Layer 7 of a small transformer language model trained on English Wikipedia (10 layers, counted from 0, width 96). Numbers have three digits each and are written without spaces.
A neuron's activation on a vector x is GELU(weights . x + bias), where the dot is the dot product.
The model reads these tokens: "led " "to " "him " "chang" "ing " "his " "care" "er " "and " "cre" "ating " "hy" "d" "ro" "-" "elec" "tr" "ic " "p" "ower " "at " "his " "est" "ate" ", " "Cr" "ag" "si" "de" "." "\n\n" "Ex"

The vector x that enters this layer's MLP at each token. A number n stands for (n - 500) times 0.012.
0 "led ": 513417580420421518741560496418767435506417566410478551551704304515482541589561493598520445392483515476408499585619477474562491502478426494499521491427406484376590567311204584600517502512496568505543510402535358447532524445546422514494473412528573552612572504445396524515564514642479486348
1 "to ": 572536555458471488768503457454788445482449582428428560566680364520447493529608502592544410455518498502343487587581468513577548450492398508494484572439539526386553483314209559567492509496518527559514442388522331477413541479511376540490489417473521519651570426478428571554531544616485475386
2 "him ": 481530583386494468736592458451794409502456564409518591502708289552470494528578503592579423417537485472356540576607420540500458459526460425498524495415522484433564480349196581606511497458476605442550531441493427469472575508502401487539458472476514488625618422454404613474542482602475533366
3 "chang": 531547679457481301554501549742506508564518606403615487525584406479488422659600371606586451392433445409361363736688524450671510541571224404547560482489461441506616453417462537710383323431407437339570494390592510540599590402563316584562556459560419633658665571462284569510470382576401497184
4 "ing ": 553547561403469513773525477414746467456473544428449529537735329503419502530593490582524440471575464509370534595641433510534483476405402464477526500430512503378548510305186526547543478457507557493551511407523417498479544462488413556521477449499545516602562500461450577524547482637510512382
5 "his ": 558417557410420459749496481479725514494494512498502526535745325551435540482526508592632470446523515492292515529645475481544532456517450404483554545414559487418552473315172484548535534465532527482519511440549377479503622507511433516520523436473555430573582446453401605503539509554480489366
6 "care": 501520649287446614605519497663593515529405464382443535407603366492361493559600385727585499450471478476291592724565431511677480368599464530423571555427422498469487436310536432702342508408387516653436351554637440669492567508489306604648580474540280565681561545505317476505595385437417464446
7 "er ": 572509497401427496786498501427722484501524536541466517483767398482511468514526410658586456435564496440294502569626424506493514410389450468482543524439439474451540460269228560522557472496505575498536488366471419495541506455534450550517518527517481537606596492456430596526482452544593508403
8 "and ": 596512537415465468750544437446746475456470561475457587569679382523451482569581464569563420448503438461345490578627434542565537433479486487532484536519530504407500417254176629567504504520503565518447489424540322457456590492424399584526485480497493527633585459468442577510512498573526538408
9 "cre": 574449616232509384569640383486500421514544600423535545438527372550525502622648307679667560376498484408264532642656699469516466411505352494562415539500331464293576479403425407812500548307383482594447501444592529416541454425446547584571416505566473544721616552461319608374421535704507488515
10 "ating ": 554504504351430537747529471450740462443468588428437534555709325545457492556585503603527444395537486517411513572642400539560552489429403480469484578479469535390529498289186567561477495459514606478519524411551395491503548471453437562477453427481514487608562535451484585553515468649464551398
11 "hy": 641432649325491513607562544536498455403566548498438541446562437348534609476595440602577362285399452582404608600618514616653491444417467478452592565552363443386442457360349433654525479432544554547396376564664383398571570528533507515656461401460554365980624536438315580445508467627404341329
12 "d": 532424476476409417717573437830456374434473463551469337465579434519579655625284508524538428387391484370359499601842560543570447501450443316459560576562538521496596346551399401703595386453370536583579472437538470393590485480441514353573591514507450457729550483345486619544418437635439656442
13 "ro": 588541445409558383624523477620577534495556446506590462375562455359622658495484505575582417273494469458287573599757507631583530598431236399380540366520368665369542517350458417572560470476450548610515299343514435322450737363560595581572650509570467490646596475575315529484512501522487488214
14 "-": 557425469428478450710440518609721392458428458513479435348751475407443604533459524532598465434543456405385462570573485547554568489529386429517470517536360508542452440303301520641468470586488540530542461350602277564590749496426569508443529473480529408675579506556415638476506475602397552403
15 "elec": 521472557466495307620434458648520479467504458501416438484671317486427581712630385604509513387378394588349397566641501535655408599576427475567518702622475467469513542360384429780497492304457618573502404406610385649545582360372475488461567691569483335636538558487390473520479516611486402203
16 "tr": 511337687362493502545461473569508418410531431530644540356587666450411462556711430608454433472417578399483368517714402548695473606424427573597543615450402498511576463552339541729711375454336441565490530417480350486423455359446718564659549405484506531636651502395303619657425461443335508427
17 "ic ": 560453553410412541751528445489723456471520474486556461469805331500478558485524442630560443456540496441420461541579415495557478542362403431415524573519528492510509463243248479589556467503491588438577470467478399536498600504457577501540528508509492496598562556447354638501483456587457459426
18 "p": 658582560490419518649559529537698506379600415439430490431586508416444530523622458577579408409341529478228422574656596545772435534459528377394559668436383480430506409435432611623520488423394481494489465395589401476440513413570511320533550656517384419943697522347367564427461572436453539411
19 "ower ": 562517545452467467767537496546765419528491561524484453459755400540480469573513446616567422493546467497418568563629427564605427510353452426431497502464463474435498477266236538518526461542342593426464466345473480540588559500482469494467473447498460574640527548485387533530525462569575522385
20 "at ": 552465561420466562714536473476866404505487555420395582518628285514472535520553483561555411423514431508432555559613492586640515393495436457365496686440461569435571443374235630544454484487406536520483451457457366458539572462402329493541431496526481546549607584444430654539559495497484549396
21 "his ": 522372580409447450737509466537776504480540494522514494477737323556457548459535488590657472425494511502294522493617450498562527437527469373462584574428512452460563474320184478524530543452506499486501484480539390536535660514495442507550505469490519426572604446449411602473525518498490533358
22 "est": 494529543343416526646599484653587521634423406485551412576565341467393603402627373562569550372573454450390639518829583557589434514503402369359622592469460569462637411407454562749416485296436504448468467576532478357647485493428450439620494558572282388589773414463326688405536417496469507351
23 "ate": 489439613335411477507517442524692414585458621521473398389478424381465568589741488643662401267402444568413488563754489399649541483553387399505510590523474560413695435255386601621551429482461570459309396509472443435650386579366464565583532462601507582670623544432257694538664414374501550495
24 ", ": 547593628395432513744521484519691484406430563503418548502670368457454503541567490598552409436485487528328543614633471543505526428472521473483504513457518500461525438259162614520512548528476594498432430428529335482482596467434394544566530510524524493591588444492374612545557454548547484426
25 "Cr": 656402645364487618574408478536596496508542426395614422409520312538517478462761498580466389432469487400383516569728615657588484596585394358659589569532283540436482298496411659603585369384472643518466346508472436396514507511585522478581483540590244440713543476323395583473477646579488489240
26 "ag": 601502605520469548606665431854609476479462390462524407352466435620460480542515518570428452379515521378475451694739436466718293457455415309414507448434288521417597571434470644708456591444586590559281334431608395695573538500594583588622441533490391527517543547452262666487382482532419483277
27 "si": 444497480504601654468410463638615400392506457496713459360511554491565513594690458700456394425621624489237490528707392417550485549604358524404497397555432482384546431307459577566520536426476578533349358505743366542492554427468550651614540531569537575607598531457089677483524402635397445188
28 "de": 540459595426560595620481562507631436571486479383491453166553450371540447584729441647519325542488553390201465603672368531596415527403422397681519483658475461514610391329422610765477472521336533592408357445628538345558598389421478588610504637484446518584540571454394595497584413667358503402
29 ".": 579539633475471597671498588544518558484384491502504436515623423364530416682559482553500279441431608401402564603729442481476451488521437400420456513614303430404565433228356573530389469678419638632445466460595485555504594461454386520545422614608625445692670420503409604444560535539444417316
30 "\n\n": 554529631393327482759513546496564493441411572453492497532645285439460427495616466592571410441524567500352536615585440546532547468500474494500488522468459453390459498334199614539496577538511500612449463415587398417436443477486404498498640506504625503537592522466434597516623567662542478328
31 "Ex": 600452654539565349639509689633447400516482374299429482519514474445424474483682397755440567249468445561277564552459476630653588488571535436480406353548486495362610461393392613534640454279466548511456394303618534452486616482422550512515530602592590544672584609386587593344522521614428404297

Each question shows the input weights of one neuron of the MLP. A number n stands for (n - 500) times 0.0022.

n124 (bias -0.043): 341542364538473482429504500703336635602660583394619618481451428379602709496653523354500600601555650565670327560606349601434489446407636580656370571457394573579595711381565149608566355681409358575394533417619485522504589174771384458377556365639298395293532496575732548706424638349567292391
On which token does it fire most? 13 "ro"

n362 (bias -0.098): 589427392455531487520426422608507584231440540457438619215379548391659378551391393635539549661319403531459576537431422716470541493557429628570507544532424569665480482578397420567339410594632318585561576391506382673451497436445705350331547625365282695303391604604665547588734383476383701615
On which token does it fire most? 14 "-"

n325 (bias -0.282): 593724417510449497692603389484307651543546484302561376413387648324444425449507532609426571598654737519608583310491262395478584405538580518637584399342463412339330302543371484305605494385500419541500491331415408518503350464593513558361706471559478607589377451421584522513592413659533430494
Its three highest activations, in order, are on tokens 30 "\n\n", 31 "Ex", 7 "er "

n50 (bias -0.273): 545531568521528463354525629405299321477610432530632480639341431373582454327404604507427552669573542497541613548520585630467569388537312543500355384461427553381400284557351590625762446668456507527411550373418480348339437776687588348423402207487310419496519467618533385758579531640614658371
On which token does it fire most? 25 "Cr"

n367 (bias -0.219): 443500404525478528715544412460346634593478588441396687565362478550633595493434439595603456394514395701401479468503855671686130681791489613427500652640676496493446526552540219616438611432801277613525548450517546425525412370313536514576538447431433349463510469539579514634514487514585365655
Its three highest activations, in order, are on tokens 15 "elec", 9 "cre", 22 "est"

n296 (bias -0.094): 659353301567377407416535654230473537582401669611623468672588642507262735668443665845482564542729187422504335529478640287500380635434555486413453379427489606548351407539313507336532630524474530371611511448588339582617511687466742333331586482432584412423413387394507540364348325541477522540
On which token does it fire most? 14 "-"

n67 (bias -0.148): 400594456448522360624292522504356453575519507597313568552460533530443357567618594476390428439246429619448439456464496386321619847515581450399609724156575398584422527438519388493750373547603653404600407386454471411489368386213477452665723188382361500366559422536722478712581446500531589679
On which token does it fire most? 16 "tr"

n35 (bias -0.135): 491684656402553485426506562413445592572616432355434530516362547478626468604671323563461373587618614617584436373470506263309692368623494509601623429846367510222431385536478524534476573703593645460403560484396562497535375477396497469471470599403525491406356601611564482457516594363442391420
On which token does it fire most, and how strongly? 29 ".", at about 2.4

n290 (bias -0.060): 629694490490503516435538372412720441487340431420480506417475487467404628646527774278583463486615705557668586546430362615385507601558589494490574598507586450516427413407736413435567219447454683493622357543475726421375574472683460358356563480676666555558500497292372386591368524576435329507
On which token does it fire most? 25 "Cr"

n151 (bias -0.132): 604411344549434424304358506540396471692346597601520576424811487490460553425658507559547457557572460451497610532569516343333503569545692481691554494483689590500330507340470583323528551396626510571758359549630390391317523341523407369497424429273603461557552680577522410626601408558585581681
On which token does it fire most, and how strongly? 5 "his ", at about 2

n60 (bias -0.038): 545404597598433551576475348439597452463672379557380541458650367472550575328583430355319372332537557669389463618460438425439584530483695651623650313651342440365437624584676524490389698633670475552385456455543710296496364552454383717560419600449459232576618743548456322676295544462619510624
On which two tokens does it fire most, strongest first? 11 "hy", 28 "de"

n81 (bias -0.052): 700531635439493720650539430486271687510437343497664375575438398601552455486231367626402490368683655670598575453425426555379602649636180409636613456458640400380371440518653431513480388500419541530459327557352600500369535525592521371305511477513397477486503716577464437380392595551633399587
On which token does it fire most? 25 "Cr"

n324 (bias -0.270): 463586522634321270321704742397489617450489661335407561720544392548297515574592339456536428572282744631799568669367474402507694567587640375627355430393597583573530539426593565474486240232430317599415589507395559365417481493683489645560539500665405504607601359471687547720437513526435352460
On which two tokens does it fire most, strongest first? 3 "chang", 31 "Ex"

n65 (bias -0.139): 264526621686452539657680449420629522546435555461541489541559645511462500563515537346528444485496470481331228350389695651600578864642533468522326386340554583632463577620548475562532637857456410463670539566419474504432730300415673419451406288546424329610271518605418616299603433419768474646
On which token does it fire most, and how strongly? 14 "-", at about 2.5

n331 (bias -0.412): 852620260500574476427636532181328500480576447650384460310351599516762483504656426552555396542445379570308706638417476391508661598363443484652488561305559717512521749577405233379382420652492512646586488667484460386366630569171726508716781338512355613289554441266520504678655578439394463751
Its three highest activations, in order, are on tokens 13 "ro", 16 "tr", 28 "de"

n44 (bias -0.279): 513439484520533320392355615326548690573398536522440477600639493553582666540305725557567632388321446610213519316776533439490600484542583436471588405431561493566517469514567655458401646461530734345546471477459641427449205509704581666601482503336500337435540737569519529536586542450479599428
On which two tokens does it fire most, strongest first? 5 "his ", 23 "ate"

n102 (bias -0.359): 619749416713415444602572618599559595319381610504276384806319488584607539651397388594596551614519492543561474504648508319515697372557481703661372645429637207542262303496419698538496534524473616603369663775602238529379618461423739631469670538441334610350299430549660511519412427378580527572
On which token does it fire most, and how strongly? 8 "and ", at about 3.1

n164 (bias -0.225): 459573444523250639545469354531767548613523593701576361405087534519586365417624367419554488600726538397417376575358718431493352547633271623581496242617668688403628654618443438507573559672650420493451525519590493269438222479253496519469353212460537366547433504403606648552380514474398545608
On which token does it fire most? 23 "ate"

n107 (bias -0.038): 371339494617331544439423410470493621481637308613347374569430380490353566507600464462416622434578345546539516336265748401406689491446474550585579763517606361398461307602431440385666503572584395561581497552525324450626477818477533435543421622541548580537670478602506637446542444590483393442
Its three highest activations, in order, are on tokens 21 "his ", 22 "est", 11 "hy"

n144 (bias -0.071): 540693304685446665569330358414661434523541500607500471372403315367535425520531392625371619521352473463407416490329520244587460344536600494451418427279487548513604489580550480681461471560619662586229638656313655532739527447527394698551676474506539635514419494477532687569527470344472343559
On which token does it fire most? 23 "ate"

n330 (bias -0.213): 315582534632554347517693316635445397565406587516534602456616639483699442429507520396325370683621479605641663182383460434559510481275406399599616436528324435490470436535422434390246612446470446430571832500362320571672493532554466527719464500451540629472579442390418507393611500550507587583
On which token does it fire most? 19 "ower "

n286 (bias 0.069): 692595373356296380433484396515377585666500478478473317436766670504539726379519477616345523639580534421766569634467500415453417471470534478669456437488482538448511764500428361411768904744433538261496435736404270558335531331496439421572294563384300618535380518470544375697455507635520493515
On which token does it fire most? 17 "ic "

n356 (bias -0.249): 550566482540224455486489686422356724507463496312558749507608460331418261475426580654556706548653493511561287468510529467682525614443763493419443461526730717586420296839369602436580458581418376679428590360541471441448662466656401677357553396462351571626399579454720592425464628529474532511
On which token does it fire most? 31 "Ex"

n147 (bias -0.105): 724570435476580530693218442602546554623620415463524393517614763699390251251571448349652304623350717552644593422470384623380399609429596523581369623550311539544469641532490507480686624354380535476586503466376452414461598568514370466235576439507361571454529562439497632707401456459564445571
On which two tokens does it fire most, strongest first? 16 "tr", 19 "ower "

n210 (bias -0.148): 516506494427292573435350360661799556578697481470424588528369428547578698557529611543548424654533656497537318488470584500624519326294562428509580528584548369683616438621670488432506485573497487379607488459559351518535516368437641409789533540512599266368438381540448448488503642388497428602
On which token does it fire most, and how strongly? 18 "p", at about 1.9

n12 (bias -0.114): 680586471503539386523568607617835442629439458383602525513391520467706607589429517626491533386513490319562336600472487483509447566593366318535330487635424290503641545585526538403532644576532520601529481520571526353550320521487697323331524286449535375335338388574446442539702684467252461403
On which token does it fire most, and how strongly? 26 "ag", at about 3.9

n158 (bias -0.148): 743554335406624751415569671295483638583517398580497659510389470473352429493462271582458422497375385450530539421449616442513410824425560327448487540277551442536330538552420542624522406465450332507593651556427441322344527584457643450571732474535487330658565278602461588645427491464593477510
On which token does it fire most? 18 "p"

n229 (bias -0.202): 368612528514410694532596358595291479669419585303446503550535583736411402410305449553761391390500547662742483567555582577507385421630593514692297525323476449355468586646676437440393472341315269465675404301378592527394456460421237658323485698514437496515614418525704489528358432614530507419
Its three highest activations, in order, are on tokens 3 "chang", 9 "cre", 6 "care"

n319 (bias -0.182): 348392424535477622545512678672590583463500549585431548527598431534512613270386646528757655555452604615492467356522447675312531485556219416485388326465496426477363672552512500331313545702651662667306456397297715449360442350596298427438512598725444365362682758594400219459280521587757538515
On which token does it fire most, and how strongly? 13 "ro", at about 2.3

n123 (bias -0.250): 511540489609307321439760665340333639388526159496409539650531544547481559690504427639298408381475500478601528547321529404335518531614370395344447439331430518396533614561339564586406355465565672410638703529528647330515166388292607645515393407567643511661429631482739400597536530601594540608
On which token does it fire most, and how strongly? 31 "Ex", at about 3.5

n204 (bias -0.187): 587489552524517507527327176525529568574293648272549564605545350549611581531257482630477433539627613381431517349631493454524661626732486530398544393496617401768403449623563459521446765559476433459385513479220435560504411643622582531504328414493408524443630606462355493243524264393576576600
On which token does it fire most, and how strongly? 22 "est", at about 1.7

n5 (bias -0.329): 597659488654512570520370564628702262601363576757581210597556617709267627172421341487333566500547512362432652568352408393410447438354484283429338281325442496560331475626358469330609476385516618512359453444397532539512669391504607819406700476492361559537564400762773595667476325436655412719
On which token does it fire most? 19 "ower "

n36 (bias -0.125): 601567573461668561424619466493664671534482603584339304486384503684604702675669412474460412479470776339566450438695656546513539457620458513306524452514433362503298558365276527575483534474469433559577295618609476323464639428643734427398404372678596421303386576503473408541597544705453417779
On which token does it fire most? 9 "cre"

n105 (bias -0.256): 606481653474445290344546547590500486472330380663478525445232533485481541507636563704334515417681668592664610340479387264433326458435599532636565544545521593529743858531400364652599382516376519489368369606371377405305538510463594507567597282425373374655500580543667453304606467383511793743
On which token does it fire most? 16 "tr"

n209 (bias -0.111): 473657404200586702450504316385500397459620703466371613477550426369404307270432426434273386655616484578577552435403573500530633267534384496466451596376691650496419480771676481542474496574700523388364638076640515719381357391566251473461279442564469557532329367591478504645504595797544539531
On which token does it fire most? 1 "to "

n294 (bias -0.340): 520294476725451594360411593396663688496563158449631433635639304443563823406575381630453434396516488537306441516304427421551447582636472535365647476555441637552594253415484188296367599599536459593813445613280641531720483443545699496414744186264520416395527546516594588785322559573475536665
Its three highest activations, in order, are on tokens 17 "ic ", 21 "his ", 5 "his "

n47 (bias -0.149): 525582658493610602552365647721601281568308577405646569671530411352398417277366261300405342457408586472693483528405581273404525429462493486404507490482415636782461555356411685490537607526444464468447476616380643747439641625557550383493772462459254368529404624608520562531511522353584535664
On which token does it fire most, and how strongly? 6 "care", at about 2.1

n142 (bias -0.214): 453486563446477603553642692298538681629486345468712581419486678623493520466710446432410707592465514392457468460400437316536429586434357285255477368521761378497600444388463380599368533511497392576330729580513507583667534475423589550510634364393516562448447385493445464421477467320739510721
On which token does it fire most? 22 "est"

n264 (bias -0.189): 542624538370689392473475445461696695393450579426500564837347647497709369339331370619379702660641299556559419393675407390453381560517334527405422579493500397490462412427433622216406558367562760421500379583533507447358479588633589570521482576624469579539507254541503333534625632597608521397
On which token does it fire most? 8 "and "

n106 (bias -0.235): 511388353686374464507312445663599624543549303418489518314516452773569632441447545551603432428561523727544647515629463364378329412453563322442565606359414413379581496365530371347774453378507548650382764401430573486349587555444315356354395639529566376119403475838600594606401533515661515511
On which two tokens does it fire most, strongest first? 21 "his ", 5 "his "